Layer 7 of a small transformer language model trained on English Wikipedia (12 layers, counted from 0, width 128).
Take only the direct path to the model's output, skipping the later layers: a vector added to the residual stream pushes a token's score in proportion to its dot product with that token's output vector.

Output vectors of the tokens that the questions are about. A number n stands for n times 0.011.
" could": 26 7 17 6 2 21 15 -58 -41 -41 29 -21 -11 -14 13 -2 36 6 -34 25 14 -24 -10 45 1 48 -18 16 -6 -9 -25 35 4 -20 -11 -4 17 -12 83 -54 27 -23 -43 -15 16 -5 -18 3 -4 -38 -10 25 -28 -5 6 -18 -31 60 -31 -10 -9 26 13 46 -23 -2 17 17 16 28 -26 -5 69 -3 10 -18 -20 46 25 0 58 -19 -19 19 -14 -38 8 -9 14 10 7 -43 12 21 -22 40 -51 0 -35 -29 -45 -11 24 23 -12 -18 -64 34 -80 26 -34 7 0 -25 5 -14 -46 17 9 -25 20 29 -33 -27 11 21 24 33
"c": 33 45 2 -1 -46 10 31 -31 25 31 2 -2 15 11 -14 -44 -36 -30 -20 -28 -3 21 -26 -28 8 31 27 10 -53 4 -17 10 -24 -47 -3 1 -41 -4 28 21 19 7 9 39 -26 20 -60 23 16 34 5 35 32 -8 11 -12 -20 -37 39 42 20 3 16 19 45 -17 21 -38 4 -15 60 -2 -15 23 -18 52 8 -14 19 0 64 2 22 -33 28 25 -48 3 2 -3 54 19 35 22 27 -15 -4 -25 -40 -3 -2 27 38 17 -36 -49 15 -48 -18 -9 -31 -14 0 -35 7 9 48 9 13 15 0 -34 35 16 -14 4 -26 36
" into": 19 -12 14 6 0 51 2 7 -31 -14 26 -11 23 7 -6 -19 -11 7 -28 7 -22 -10 -3 34 4 44 -29 -3 -27 -15 13 17 57 -44 -23 32 43 15 15 -15 21 -43 -46 34 3 2 5 -20 53 6 -17 31 -42 2 -13 13 -63 -10 5 -22 -18 69 -8 20 -9 -32 11 8 -16 5 4 -23 -7 -35 -25 4 29 27 -1 12 37 -27 14 -23 -32 -31 -51 -31 58 -17 8 5 1 31 -4 20 -13 21 -17 -42 19 -17 29 19 4 -5 -27 16 -23 -12 10 59 0 3 -5 -12 -28 15 -2 -64 -7 16 1 33 5 45 11 36
"ring": -40 12 28 -1 22 39 -92 -41 -47 -25 50 5 -28 9 -50 -9 -19 -22 -3 3 -58 20 -15 42 -27 52 -5 43 -44 -46 10 -45 53 -15 1 5 6 -35 25 -31 3 36 -15 -7 -25 21 -65 9 19 -47 37 10 6 39 23 11 -21 14 -13 9 -33 40 -60 -28 11 -3 -41 -11 25 0 15 -16 0 19 -1 25 24 -31 59 33 27 11 -47 -34 33 0 -68 -42 -78 -3 13 -43 68 25 3 4 48 14 6 -40 -22 16 15 -10 30 -31 -25 -1 -14 -2 -16 -14 0 -4 -21 -17 -18 19 1 -1 -18 14 -59 -6 -38 31 -26 35
"der": -18 5 -7 14 -37 16 -1 18 13 -6 30 1 -93 -7 1 -14 37 -12 -7 -2 19 28 -72 -3 33 41 -9 7 4 8 -25 -12 -10 -21 37 24 -17 -25 35 5 -19 15 -23 9 -35 -49 -81 -14 17 -34 77 41 -70 65 -4 14 -33 37 6 -10 -40 59 -24 39 14 30 -10 -38 33 -1 27 -14 22 7 16 -2 -58 -10 48 -51 -18 8 -61 -47 30 -8 -58 8 -70 -22 -34 -18 59 12 -16 -26 -18 25 -46 0 -29 -14 -2 -19 -34 42 -13 58 -27 -58 1 3 0 -6 -52 -34 -17 -31 -10 -19 7 7 -19 -20 -14 16 -25 3
"yn": -3 24 11 -56 -33 34 -2 8 -33 0 5 -25 -19 -15 59 -16 75 -24 -23 -4 -2 44 -47 23 6 34 -90 -8 -69 10 36 -17 53 -38 -16 4 4 -39 -26 -40 -7 1 4 30 -38 25 17 34 11 -51 -32 55 60 41 -75 0 -64 9 -40 17 -31 1 20 45 -26 -25 10 -37 5 19 12 17 6 23 -16 -21 -34 5 32 19 -39 -2 41 -26 -41 5 10 -29 -9 14 31 -11 59 -22 -21 27 -29 11 2 14 -10 -22 -33 -14 21 -40 34 -17 -46 -5 25 -10 0 -45 -52 34 51 15 23 16 30 -3 26 -54 -25 -10 -23 -20
"resent": -49 7 -27 -62 52 11 -65 -16 8 5 -4 39 -31 29 12 15 61 -30 21 -25 12 42 15 49 14 23 -23 64 22 -54 14 14 53 -33 26 -17 65 11 1 0 -2 -30 -64 67 -33 -17 -89 9 17 -30 19 -24 -29 -8 -39 -9 25 -48 -30 53 -11 -61 26 -5 -78 -17 -27 3 -21 39 -29 7 19 -65 31 -17 -24 24 61 -54 30 -34 -41 14 -33 -56 -18 -6 56 48 0 -27 64 8 -13 2 -40 36 39 -29 25 18 -31 -31 -12 -46 5 -7 -9 -23 -51 -3 1 -18 26 16 0 21 16 -80 -2 -42 5 -49 20 37 14 41
"oth": 38 49 1 -25 25 17 18 -66 16 6 -10 20 -37 -24 91 14 37 2 11 8 -3 35 16 -38 -36 21 -55 29 11 22 12 90 33 -34 41 56 12 -46 -12 -42 13 -37 -23 8 -67 45 -20 11 6 -53 -6 -8 21 64 -53 -29 -15 18 24 52 -49 -9 -22 -47 -23 7 -58 20 7 -19 3 -14 22 -14 -14 -9 17 -3 11 -16 -42 33 13 6 29 20 -12 -27 20 50 24 -18 50 53 -24 59 -48 44 41 -49 -6 62 -53 8 60 4 18 23 17 -23 36 27 0 0 14 13 19 14 16 -40 31 -18 -1 -20 -9 44 31 13
"ents": -20 28 -20 -27 17 46 -30 -2 -45 -26 72 16 -29 39 33 20 47 7 -33 -7 -4 6 -49 -10 22 -23 -24 -1 -2 -2 25 -20 -6 29 -56 41 -24 -52 50 31 -32 -10 -14 48 26 13 10 -30 -9 -9 23 27 -58 -24 4 -15 -16 44 -32 -13 6 53 25 20 -20 16 -13 -66 -29 40 -26 -47 -35 -61 36 18 23 4 10 -12 -19 -45 1 -15 -19 -6 2 -22 -1 12 31 0 76 37 5 57 47 77 16 -5 2 -59 -36 -79 4 -45 -44 24 5 -19 -53 -28 0 0 -39 27 0 -31 43 -45 10 -10 6 -31 52 9 32 29

Output weights of attention head 1. The head adds the sum of these rows, row i times number i of z. A number n stands for n times 0.0066.
o0: 8 -10 36 9 -13 55 -1 0 -4 24 30 7 24 24 -20 28 -22 -27 9 -12 -37 37 5 16 32 25 2 -2 -48 -67 0 -38 0 -23 -4 1 7 -19 -65 62 -12 -34 -29 1 22 -30 36 -31 10 23 18 -47 30 33 -32 16 -32 21 38 -6 -34 -8 -19 39 -11 -39 -26 12 29 -23 -7 62 7 -14 -2 -7 -9 -32 26 -39 -37 13 25 -37 16 -30 -14 24 4 -18 43 -14 -14 22 65 26 -38 -25 11 17 10 1 9 -17 22 49 5 21 -12 30 2 64 1 10 -30 -2 15 21 -35 0 -38 41 33 39 1 34 -28 50
o1: 38 -4 -27 27 22 -5 -35 -47 9 3 -18 14 39 10 -12 -10 -47 -23 -21 29 25 -49 22 -14 -2 -10 -3 4 15 59 -17 -13 -26 -7 -31 -15 -10 32 53 -1 42 7 32 19 10 -9 -9 -45 10 -8 -43 13 -39 -38 14 -1 -29 -6 -15 -26 27 4 -20 2 -4 -10 -48 19 -53 -1 -5 10 35 35 -33 -19 43 10 -43 -28 -46 -31 -31 19 18 -9 -6 -2 -15 -3 -4 9 -4 -5 -12 18 -9 -27 11 42 8 52 -34 7 0 -23 22 26 22 3 -12 59 -25 -45 61 -54 0 -9 4 -37 -22 -36 7 34 -1 33 -2 13
o2: 9 -10 0 -21 -17 9 16 15 27 -36 13 -24 -22 -14 -26 -31 -42 -31 -4 25 -19 -27 -39 32 -5 -24 -1 15 2 0 -15 -7 -19 39 -38 -32 5 13 8 -8 -20 27 35 -5 -33 -5 -20 -10 22 -32 -22 -41 12 -36 32 -10 -34 -45 9 22 -36 -12 9 15 12 30 2 -9 6 23 -16 -50 25 7 51 23 6 -6 19 -2 -32 17 -6 -5 2 -15 4 9 4 -5 -16 18 -6 -30 -1 13 -29 -24 13 13 26 29 1 -35 7 -6 41 50 -9 -6 -31 -10 14 22 23 -49 28 32 -8 1 10 -7 26 15 25 0 4 8
o3: 22 -17 48 -54 -16 30 -39 32 -34 -27 -12 -24 -45 -87 -11 8 -31 -19 -7 22 -8 41 -24 -2 2 -12 -50 17 -9 9 -10 -26 -8 20 -21 47 -38 42 24 -47 16 77 -24 -35 32 21 -45 14 -22 -4 22 1 39 0 20 -33 16 -11 -20 -17 21 26 27 7 1 10 -19 0 -18 -36 6 -22 31 1 -5 37 9 3 29 19 1 37 41 -12 -31 17 -4 -7 4 20 -17 -16 45 14 51 45 11 5 -15 -41 0 32 31 -43 4 1 -9 -70 -31 -3 -21 18 -3 -50 12 -11 27 -20 24 15 -14 60 2 -41 -11 8 22 1
o4: -46 -6 6 -13 59 -84 -2 27 -37 -20 16 14 -8 38 -80 39 -4 -20 -23 78 -48 -14 -1 -26 37 13 -1 53 45 -26 40 -25 25 -8 -24 15 -7 35 -25 5 -8 36 27 -29 -16 54 -20 32 15 44 19 0 -1 -4 -9 29 -24 23 18 43 -58 11 4 -42 -15 6 -20 -29 80 -8 43 25 14 -28 -14 -25 3 -17 10 -21 -13 -32 15 -13 -6 34 28 -13 -29 3 -33 50 30 -12 10 -75 29 28 -5 -13 -59 20 7 42 2 -28 44 10 -38 -9 53 5 22 14 -14 -2 -27 -26 16 39 36 18 -15 -3 -15 33 10 -48
o5: 44 -31 37 -9 -39 0 -16 21 2 -12 -20 -23 -31 51 25 8 -43 -61 29 24 -49 29 6 24 13 23 -27 -8 -10 3 22 26 36 -50 -11 27 6 -6 1 -39 -7 -9 32 30 -36 0 0 38 53 2 -74 -13 1 -28 -14 21 -7 -17 -12 -1 11 -7 16 7 -9 35 37 -46 6 3 23 20 47 2 9 11 25 -20 3 -21 58 34 -38 40 -13 -1 4 28 -45 -25 11 -18 51 22 15 15 95 -2 33 12 -14 5 57 20 8 2 28 19 14 7 27 3 -13 40 1 47 9 -25 -4 37 1 31 -22 45 0 -34 -21 -5
o6: 45 -29 15 11 15 60 -15 -37 -47 26 23 -13 53 16 -29 -30 -34 -46 -32 -82 32 19 35 32 -2 -25 31 -10 -20 -5 6 17 -19 19 -17 34 33 0 11 -18 -71 -42 -38 28 -50 -54 30 -38 30 -57 -47 -38 13 40 43 42 -25 31 0 20 -18 -12 -42 25 71 -28 75 27 -15 -27 -6 -3 -1 -22 48 16 -24 -12 -26 -29 26 20 25 27 27 16 -4 5 -36 35 -22 1 -36 1 15 53 -25 -3 -5 1 4 -19 -3 12 -16 35 6 23 31 12 -24 18 7 -7 -34 3 -1 2 2 -4 10 -4 44 -2 -3 -11 -20 22
o7: -60 14 -39 44 45 26 6 -4 55 -2 63 13 -6 7 -35 -40 -11 3 -42 32 -17 -11 -49 -87 22 -3 -25 33 10 -7 22 -13 21 23 -25 15 -2 52 -9 -4 -8 34 -9 -4 -21 33 -26 -9 -42 18 -2 -14 -23 -20 17 41 7 27 33 23 -35 21 2 69 -12 12 -80 4 -29 4 -46 31 -12 -47 11 -5 -26 2 -30 0 -28 -5 -6 -4 -26 32 14 -29 22 16 22 25 9 -33 -7 13 -17 -32 -41 60 -47 32 -18 1 25 -4 -30 8 -49 -37 34 25 -35 15 -34 8 27 33 7 2 3 -30 -43 -5 -30 2 20 -54
o8: 5 -26 21 -5 1 -56 -4 23 -5 -38 7 8 13 16 -11 -16 4 11 59 1 -18 -1 24 -13 20 22 23 -38 -17 -25 -20 -8 7 -7 49 8 -38 -90 24 -14 -22 -19 40 -5 -25 -55 18 53 29 -19 4 -36 37 14 43 26 28 -61 -15 -42 36 -38 -27 -24 23 11 -32 48 -9 -20 -44 -34 54 10 -12 -15 -29 14 -5 -16 -8 -15 38 58 38 -31 -37 -14 10 -22 -12 -15 16 14 33 10 20 30 8 -37 -44 -23 -6 -41 -75 3 -4 45 -16 13 53 -18 -89 -35 43 -15 -25 30 27 10 -27 41 -15 -3 27 2 -24 58
o9: 8 7 -22 -46 -5 18 18 51 13 -3 36 3 25 3 6 5 27 3 34 -10 17 8 -5 -30 -41 -30 -8 -49 -19 -54 -7 -6 44 -23 2 -45 12 -13 3 11 41 10 -12 42 4 50 3 -31 16 13 14 -38 -29 54 -21 35 12 -15 -1 -15 20 -6 5 -28 -19 0 -22 -19 19 56 51 53 10 20 24 28 -20 -47 9 60 -14 11 -13 16 -23 38 -25 -8 -4 -25 -15 -1 -31 35 -2 15 9 35 -1 -11 -52 8 30 22 44 -17 -50 -87 -12 -18 -16 -18 8 39 9 -30 -21 -10 -20 21 15 -1 8 37 5 12 14 -41
o10: 17 -16 36 -30 -4 15 23 11 21 8 -11 -36 15 -42 2 55 2 5 -2 77 -7 -11 16 11 -16 -8 7 -52 -39 16 -13 -2 -3 -1 8 -25 -16 -28 -4 -22 -25 39 51 7 9 -9 -17 -4 28 -8 2 3 -35 3 -31 36 -26 15 17 36 3 51 40 38 -2 -10 -13 8 33 -10 10 -23 -18 44 8 13 -4 22 -19 0 6 0 1 0 -10 24 28 11 4 29 52 48 1 17 15 -18 16 31 -57 -11 -15 17 4 -49 -4 -16 -16 19 -8 -3 -25 -40 12 12 23 -10 -27 26 11 -26 -54 2 -25 -11 27 -1 26 -36
o11: 45 3 -24 3 -36 26 14 -30 7 20 -8 49 -18 23 7 -10 15 -3 25 -19 -22 36 -18 52 -5 -1 14 -64 18 -35 38 -11 2 -34 29 7 -43 -5 26 11 0 2 -27 4 43 -13 -41 -3 9 -3 -24 -21 0 65 9 61 -27 -25 68 2 4 17 -35 16 7 15 -45 4 -10 34 -5 30 8 -19 42 24 27 40 27 -16 -1 24 -27 26 -25 17 -10 20 16 -5 1 19 -1 9 63 -30 -28 -43 27 0 -52 -13 -15 -21 -9 -21 -45 -18 16 4 -35 34 17 -23 17 65 45 20 66 -18 -25 -13 24 -10 29 -12 -10 -4
o12: 11 -10 35 -59 -25 -23 8 -1 -1 19 43 9 50 -4 -48 -17 26 20 14 0 8 -49 -24 -20 51 12 -25 16 54 -47 -4 -42 18 -22 -29 7 -61 15 9 10 -38 4 -27 12 -13 17 -37 26 -13 -24 32 29 18 11 17 28 -13 -22 39 13 12 -21 -49 30 -46 32 -23 17 43 -4 -82 4 31 -13 5 5 -15 -27 -20 14 -10 -15 28 -9 3 -9 29 -4 14 9 5 -23 11 -47 13 -26 16 5 -6 4 -35 3 41 1 -29 37 -32 48 -21 37 29 47 82 23 2 8 -22 6 13 37 -7 8 33 16 -2 1 17 -16
o13: 22 -34 -14 -24 31 38 -39 4 -8 1 -76 -14 6 -29 22 4 -18 -2 26 -27 10 24 37 32 5 8 -15 24 27 41 -16 8 -60 20 10 5 9 -17 -2 42 13 10 -50 -11 -4 23 -10 -27 44 14 -5 19 55 -18 13 -34 12 11 -11 5 15 -26 -44 -3 40 -27 -56 -10 -7 13 32 25 1 1 -9 -18 8 -28 34 15 -9 38 -17 25 6 -5 -17 23 20 -17 44 29 -26 -52 -33 -8 30 -7 11 20 -33 44 -30 -24 15 27 -4 -70 59 50 12 -24 -29 9 5 -38 15 -36 18 -16 -41 -21 -33 -21 7 -11 -27 20
o14: 29 13 -16 -21 11 43 10 -31 13 34 33 -20 21 26 -54 18 11 -3 1 -16 9 -2 22 2 31 5 -20 44 19 53 7 -24 -2 -18 4 3 29 22 -10 10 -17 -48 -9 30 -37 7 30 38 -11 13 11 73 21 -16 -13 14 19 19 11 5 -6 27 -71 13 18 -4 29 24 50 26 14 -24 -21 36 -49 -15 -18 -35 16 0 2 -14 -28 13 -22 0 -17 -15 -40 -5 0 4 17 -24 51 -20 21 -54 -20 30 33 -1 -48 8 -25 -11 -9 49 16 -16 15 -3 29 39 39 1 -3 9 32 -6 4 17 43 -29 1 -18 8 -22
o15: 14 -16 -76 4 -25 80 17 -20 -73 -22 18 21 -21 1 9 -14 -10 40 31 -28 30 25 -9 -18 -7 8 -4 35 -18 7 -29 64 -8 2 32 34 -7 -19 -4 44 -10 -37 -9 10 42 -53 -19 20 7 -39 -44 35 20 1 8 9 -32 3 32 23 27 -41 -44 32 6 -21 52 3 21 35 -22 0 -1 36 9 14 -32 21 19 13 21 74 -11 28 -12 -26 -18 -6 -63 -14 35 40 -52 27 3 4 1 16 47 -3 -80 47 -4 -11 36 2 -9 7 -30 -12 -23 16 -25 59 -8 -15 16 -23 21 7 57 -8 -32 6 -11 21 -27 -9
o16: 1 6 -18 41 30 -41 33 -26 -15 -4 -6 27 18 5 -14 -14 13 -74 -4 39 -17 33 27 28 -8 -14 61 -18 -15 2 -14 -23 -12 -9 22 -1 16 -2 6 -9 -29 74 13 10 -25 -30 20 -18 28 14 7 8 13 -21 -3 31 8 -13 -1 -1 -16 -30 -9 -20 0 -12 6 13 -55 -15 10 28 -43 6 -41 8 -26 3 -6 -25 26 -34 -11 -1 24 -33 13 -16 2 -46 -30 46 42 -8 -19 12 21 2 -34 54 14 -10 -13 -33 6 -11 6 -34 -12 -18 19 65 2 19 10 19 -53 -24 -17 31 7 28 6 12 3 6 14 -8
o17: -7 9 16 -19 -6 26 20 25 -6 -17 2 -10 -40 -35 -45 -22 -27 -25 -25 -2 -18 -12 -6 -1 22 -17 -8 -39 35 -55 -13 -11 -5 10 44 -18 9 -1 -32 -14 33 -4 10 -43 -35 -8 2 15 23 -20 19 -26 14 38 -4 8 28 15 14 27 -2 -5 14 2 -4 -3 -40 9 -25 42 12 10 48 19 45 33 -30 -14 -4 -17 17 37 20 4 28 -17 -6 -2 -12 0 -22 10 35 -47 -2 -32 7 -21 7 -10 -27 32 -35 18 19 16 43 11 16 2 -45 -6 7 -15 62 13 -2 1 32 11 21 -23 44 -40 22 11 -7 -3
o18: -55 -68 10 -2 -22 2 -35 18 -37 -19 14 -39 4 17 -43 -25 -33 -52 48 -19 -29 48 9 27 -16 28 47 -20 -27 -18 -33 20 55 23 -51 -14 -26 -13 -24 34 -28 -10 -21 4 3 8 22 -36 -7 28 -24 -10 2 19 -32 37 -6 -28 -24 13 -29 9 -31 -27 44 10 21 1 40 7 17 -20 -58 37 -1 19 13 1 0 2 -5 0 16 -43 29 4 -48 -33 -41 2 -3 50 8 -22 -16 24 -24 14 -9 -3 13 -5 25 -31 3 -28 -19 10 -8 9 24 -24 -78 15 45 21 3 10 -7 19 -1 9 0 -42 -14 35 9 -39
o19: 32 -60 7 -22 -33 -11 -18 -18 14 -18 17 -18 -10 -51 -5 -33 -2 -3 27 -24 -5 38 71 -25 8 -11 7 -47 17 -4 -39 10 12 -1 18 -22 10 3 23 -37 -40 0 6 -52 31 -27 23 9 5 -28 -19 25 48 29 -15 -53 53 -27 19 -44 14 -2 -64 28 -4 62 0 -30 33 -46 -14 69 23 22 33 17 9 26 41 10 -19 21 42 46 29 31 16 46 -65 30 16 4 -15 23 -8 -33 -23 26 -15 -56 -86 -5 3 18 5 11 1 -17 28 5 -2 -8 -20 -3 9 -15 19 56 14 -3 -21 16 2 13 -9 -4 8 20
o20: -35 14 -60 -24 37 -33 -15 28 -33 0 11 32 -15 -5 -14 31 -52 15 12 -25 53 -17 6 -26 -1 5 7 23 -27 -39 6 -61 -11 31 -26 25 7 5 -39 29 3 -43 -1 29 7 15 1 17 -45 27 2 -19 -12 -30 26 33 11 -11 -15 -6 39 -31 31 -19 42 -5 -25 7 25 -41 30 11 4 15 65 -22 -26 12 -4 -11 19 5 11 29 31 -44 -1 14 32 -17 3 11 34 12 -22 -52 26 25 -34 62 -10 3 -19 59 37 5 -7 15 -35 -9 3 -10 -2 -18 26 3 23 -10 -45 -12 -2 -63 -50 25 34 46 -17 -9
o21: -13 7 -19 19 21 14 -1 14 -38 20 -12 24 19 24 -37 10 22 -42 30 -4 -27 31 22 22 3 7 33 20 -17 -19 -24 18 -1 40 4 15 35 -20 17 10 -43 -23 -60 -6 -34 -23 12 -48 36 -39 -12 41 -19 16 -30 -41 -29 0 -10 -41 -10 19 -25 15 52 28 21 -15 -60 24 -11 12 6 -6 -47 11 30 -31 -22 -12 28 -7 -10 2 -15 18 43 32 45 -26 42 -32 15 -26 -32 9 22 -20 7 19 53 12 51 26 -4 -42 -34 3 -30 19 13 2 -28 -5 -12 22 -62 -34 -34 23 -12 0 -5 25 4 25 11 -33
o22: -16 3 -16 -9 -5 -40 18 44 22 39 1 32 15 19 -5 -28 20 -3 -18 -20 8 8 -15 22 28 16 39 9 29 -7 -41 8 -37 22 -5 -10 1 35 32 35 -7 58 16 -5 -7 18 1 -18 15 -1 32 -50 -24 -11 -15 20 8 -18 51 25 -58 3 -1 5 -22 56 -13 -8 -13 32 -7 2 14 -7 12 -9 -8 -31 23 47 38 -25 45 -26 54 15 -7 -48 -13 18 -31 -33 -13 30 23 -28 5 15 1 62 12 2 47 42 25 28 -8 -13 -4 -34 0 29 50 -14 -13 -36 -35 23 -29 24 -73 23 -45 -8 5 -2 -3 44
o23: 20 26 0 23 10 -42 1 -35 -12 4 6 -1 -15 38 48 37 -28 9 -41 5 3 -1 -21 29 -4 -7 6 3 -21 0 12 -43 -8 18 9 15 -45 -11 34 -22 -20 23 2 33 11 10 -51 -40 10 20 21 -17 12 4 -6 -43 -42 -25 -7 -24 6 -10 -4 -30 27 40 -44 -19 -9 -18 11 41 1 -54 7 15 -14 16 50 -35 7 -6 54 1 -21 3 3 -11 34 -13 -22 -48 -25 -3 33 -51 -9 -8 16 -28 -31 -48 10 12 6 -9 -17 -8 -2 -31 -11 1 -34 31 -8 -29 -13 10 -25 41 1 34 -9 46 21 18 -11 -4
o24: 31 9 -23 8 6 -46 -18 29 -18 -35 1 18 37 34 -37 28 -43 8 23 40 32 -41 -26 -7 6 -30 -53 -2 1 62 44 -5 -1 64 -12 7 21 4 19 11 -7 28 24 -13 -6 19 -7 -35 -22 14 69 -8 -15 -29 -16 -6 -53 -58 -59 -25 -4 -5 33 -52 42 29 -23 -42 19 -26 -5 44 12 -17 -16 -13 8 39 -19 16 -2 0 64 22 4 -11 16 17 -34 -21 -53 -5 -11 10 10 -16 -18 14 6 78 -30 -1 1 -1 13 -13 8 78 -57 0 -14 3 34 34 -1 9 5 23 2 9 -36 4 -61 37 15 -16 -17 2
o25: -31 25 -15 10 20 -41 38 27 24 -35 -23 -3 57 -29 13 21 12 -5 32 -20 24 9 28 4 -21 -9 -10 -14 7 23 22 -15 11 -3 -13 -1 -68 -9 -31 -5 74 -45 5 3 -38 -23 46 -18 -13 -18 -27 -16 6 1 7 -13 -17 24 10 -39 0 5 31 -28 -4 -19 -7 -18 -49 -50 8 -5 -13 17 -23 -2 50 33 4 -43 -16 -24 -24 -1 -6 37 -15 -9 50 -10 9 14 6 51 -1 -19 18 -5 -38 62 -5 2 -12 6 -11 -1 -23 16 9 -46 -10 58 26 -38 -16 1 27 -20 15 4 34 -79 -33 39 -35 -59 45 51
o26: -22 -43 3 -7 35 9 12 -9 73 14 -48 -1 -4 18 -11 24 -16 12 18 -50 -6 -2 34 -24 -42 -19 14 6 3 10 27 12 -17 24 1 15 -8 12 -51 -6 6 -38 -3 -16 -26 -50 14 -11 22 16 6 -49 32 -3 -6 -30 41 -17 28 -19 -12 -26 21 3 -25 10 41 35 28 -8 8 40 -4 12 -11 0 12 -43 -7 10 -15 14 -34 22 30 -10 18 9 37 -1 31 14 54 -1 49 -31 26 9 37 20 -12 27 -10 -13 -8 -12 -20 18 -32 -20 15 -54 61 16 -16 -1 2 16 -8 37 16 -4 1 -2 22 24 -47 14
o27: 44 -30 -9 -33 0 -13 -13 -16 -46 2 -12 18 43 10 -47 -65 4 -5 -6 -58 -24 -12 35 40 52 -4 30 6 -69 64 -11 77 -27 10 32 35 2 0 -2 0 -53 -48 -5 33 -21 -87 1 -10 35 -17 -38 30 2 -19 28 -4 -15 57 -1 -29 7 53 -7 -35 30 -56 -33 3 -47 -7 -24 74 9 18 25 18 45 11 26 -21 -8 2 18 20 -4 -7 35 37 -14 0 58 -32 -36 35 9 19 9 13 7 -4 7 -22 24 9 37 1 -27 4 18 -18 -37 7 -17 -27 15 77 20 19 -4 -41 -36 8 -4 28 2 -52 -49 43
o28: -30 61 -25 -7 -38 19 -27 -15 21 49 10 11 -4 -12 -16 -19 11 -10 -30 -5 -37 -23 -48 22 2 -11 -8 -11 23 -7 -5 -7 -38 -19 -34 16 34 -15 -53 -32 -32 32 2 -27 -24 5 -54 12 9 5 4 26 -26 24 6 -52 21 -53 -26 3 6 46 18 41 -17 33 6 -54 -24 9 -20 26 50 -21 28 19 6 -41 16 51 10 -17 38 -15 -19 2 19 32 6 -14 -8 -25 -4 19 -22 -21 16 15 4 15 -38 5 23 26 3 6 3 -24 -5 35 -18 -35 -3 -15 -17 25 -31 -9 21 23 19 32 -2 6 4 -3 20 -25
o29: 21 -29 20 -12 11 -39 16 7 21 9 9 34 26 -6 14 1 18 30 -16 -25 14 -26 -9 0 -2 20 -17 -9 5 -1 -38 -38 -39 15 28 -4 3 38 16 7 -5 2 43 60 -32 37 8 -23 -19 -56 38 12 24 -29 -18 -32 6 7 6 -28 33 -7 -27 6 -21 -27 -36 -28 -41 47 -2 -9 -30 39 -1 -31 -24 -5 33 -25 24 -39 -18 -6 -11 -26 -19 -57 -29 3 6 27 9 1 -7 16 -24 -1 25 36 8 3 -20 18 14 30 -10 24 19 33 17 -30 -20 -34 16 24 1 -52 -18 6 11 28 28 7 -10 0 -35 43
o30: 21 -17 -30 -37 8 31 -14 39 -5 12 1 -17 -1 -15 12 9 -2 10 -2 -19 15 49 13 43 29 4 -40 48 5 7 9 16 -14 33 31 19 24 16 5 -3 9 -22 24 -8 -3 25 -15 37 -31 33 -8 -17 8 -19 6 -4 14 6 2 -25 20 -6 -11 24 -16 19 -48 12 -17 42 11 13 22 28 31 -2 -27 34 -6 22 2 -23 36 10 4 -23 13 22 -7 -55 -59 -5 -10 6 -24 26 -24 45 24 6 -23 -17 25 15 -12 51 -10 -11 26 11 -47 -3 -40 -1 25 46 29 14 -22 -28 9 -55 -3 10 2 7 -31 15
o31: 36 -2 -18 -9 11 -22 30 8 14 -20 8 -54 -4 46 -34 -31 -23 -33 19 -42 -15 -8 39 1 -31 -12 24 -35 0 -20 39 3 -6 -20 23 -18 11 15 -32 18 -41 12 13 -37 14 36 9 7 6 -33 -41 20 -6 -5 -23 -20 1 -12 5 24 27 56 -38 25 2 16 -3 23 24 -46 15 16 6 52 -50 10 22 -15 32 6 37 -6 -45 50 -21 14 -34 -25 -36 4 34 -38 -13 3 -33 -79 -14 0 22 -17 9 28 -20 -50 -20 -17 -44 12 63 14 7 -27 76 -29 -18 2 -4 48 -25 12 13 -41 -13 48 -42 -21 18 23

Each question shows a token from some text and the vector z that the head gathered there. A number n stands for n times 0.026.

" in": -6 3 -17 23 33 18 -1 -24 17 3 -4 23 -13 -14 2 -11 5 0 7 11 8 -1 11 2 -12 5 18 12 25 7 12 2
Which three tokens does it push up most, strongest first? "ring", "c", "resent"

" June": -12 -11 -7 10 58 10 -9 17 -3 16 7 17 17 -16 24 8 0 -11 -1 -6 -14 -9 14 4 14 1 35 1 24 48 -7 -19
Which of these tokens does it push up most? "der"

" |\n": 10 11 -16 42 8 -10 -12 -10 13 18 0 7 4 -10 -25 3 -14 12 11 11 -2 5 -4 7 6 20 5 0 3 33 -21 14
Which of these tokens does it push up most? "ring"

"e": -10 26 -26 61 13 9 -27 -33 -20 -35 -1 61 -2 -23 15 7 -23 -13 35 11 -10 28 -5 -47 3 -15 41 29 0 45 11 -22
Which of these tokens does it push up most? "yn"

"v": 7 23 6 2 -7 18 22 -14 7 -7 10 5 -12 -24 -24 14 -26 -11 -14 -21 -20 26 11 -17 -22 20 5 25 -13 18 0 -30
Which of these tokens does it push up most? " into"

" comm": -8 -3 -12 16 18 -5 -8 -33 10 -12 -11 19 -14 -27 1 -25 -1 -2 7 8 9 -6 7 -3 -19 5 7 9 16 6 11 -8
Which three tokens does it push up most, strongest first? "resent", "c", "ring"

"age": 3 10 -8 -2 23 -2 20 1 -11 14 -21 8 -27 -8 14 12 -7 -14 -14 16 -3 2 2 -14 -16 11 10 4 11 11 -6 5
Which of these tokens does it push down most? "ents"

"ab": -9 -12 -10 10 18 28 -7 7 -1 6 -19 16 14 8 12 26 11 -8 -2 18 19 -3 9 12 11 1 3 15 23 -7 11 -18
Which two tokens does it push up most, strongest first? "ring", "der"

" be": -8 31 -18 11 21 -17 -26 -25 0 -10 -31 19 9 -23 12 15 20 1 1 26 19 4 -4 -6 1 0 23 15 4 10 9 -13
Which of these tokens does it push down most? "yn"

"k": -17 9 -12 42 -13 31 -10 -20 -12 -12 -17 67 -31 -9 24 -28 -33 -1 9 10 13 24 -8 -57 -10 -5 34 3 20 42 -5 -18
Which of these tokens does it push down most? "der"

"in": 26 4 -6 -14 13 -15 -16 28 2 12 11 7 4 -16 -4 31 -31 -18 0 -4 -30 -7 12 22 -8 3 7 21 14 -6 34 -28
Which of these tokens does it push up most? "ents"

"ree": -3 0 3 28 8 15 15 -27 1 2 -28 6 -17 -20 26 -18 6 17 -3 -11 -1 6 11 -26 3 -4 -13 -2 9 23 -4 -1
Which three tokens does it push up most, strongest first? "ring", "yn", "c"

"s": -3 4 2 -2 -4 12 6 4 -6 10 1 9 -3 -14 4 1 -5 5 -5 23 1 2 28 -7 -36 27 6 14 5 5 13 -10
Which two tokens does it push up most, strongest first? "c", "oth"

" Y": 11 -9 -25 9 -1 -11 0 -5 -11 6 -21 -5 23 10 -15 -6 -18 -2 -7 -2 -11 16 -6 6 -23 -19 2 -7 20 15 -23 -2
Which of these tokens does it push up most? "yn"

"el": -27 27 -25 -34 2 7 12 7 -28 -19 2 -30 8 -4 -11 2 -12 -17 -22 -63 0 12 14 -14 22 6 -7 -9 -8 30 9 -26
Which two tokens does it push up most, strongest first? "ents", " into"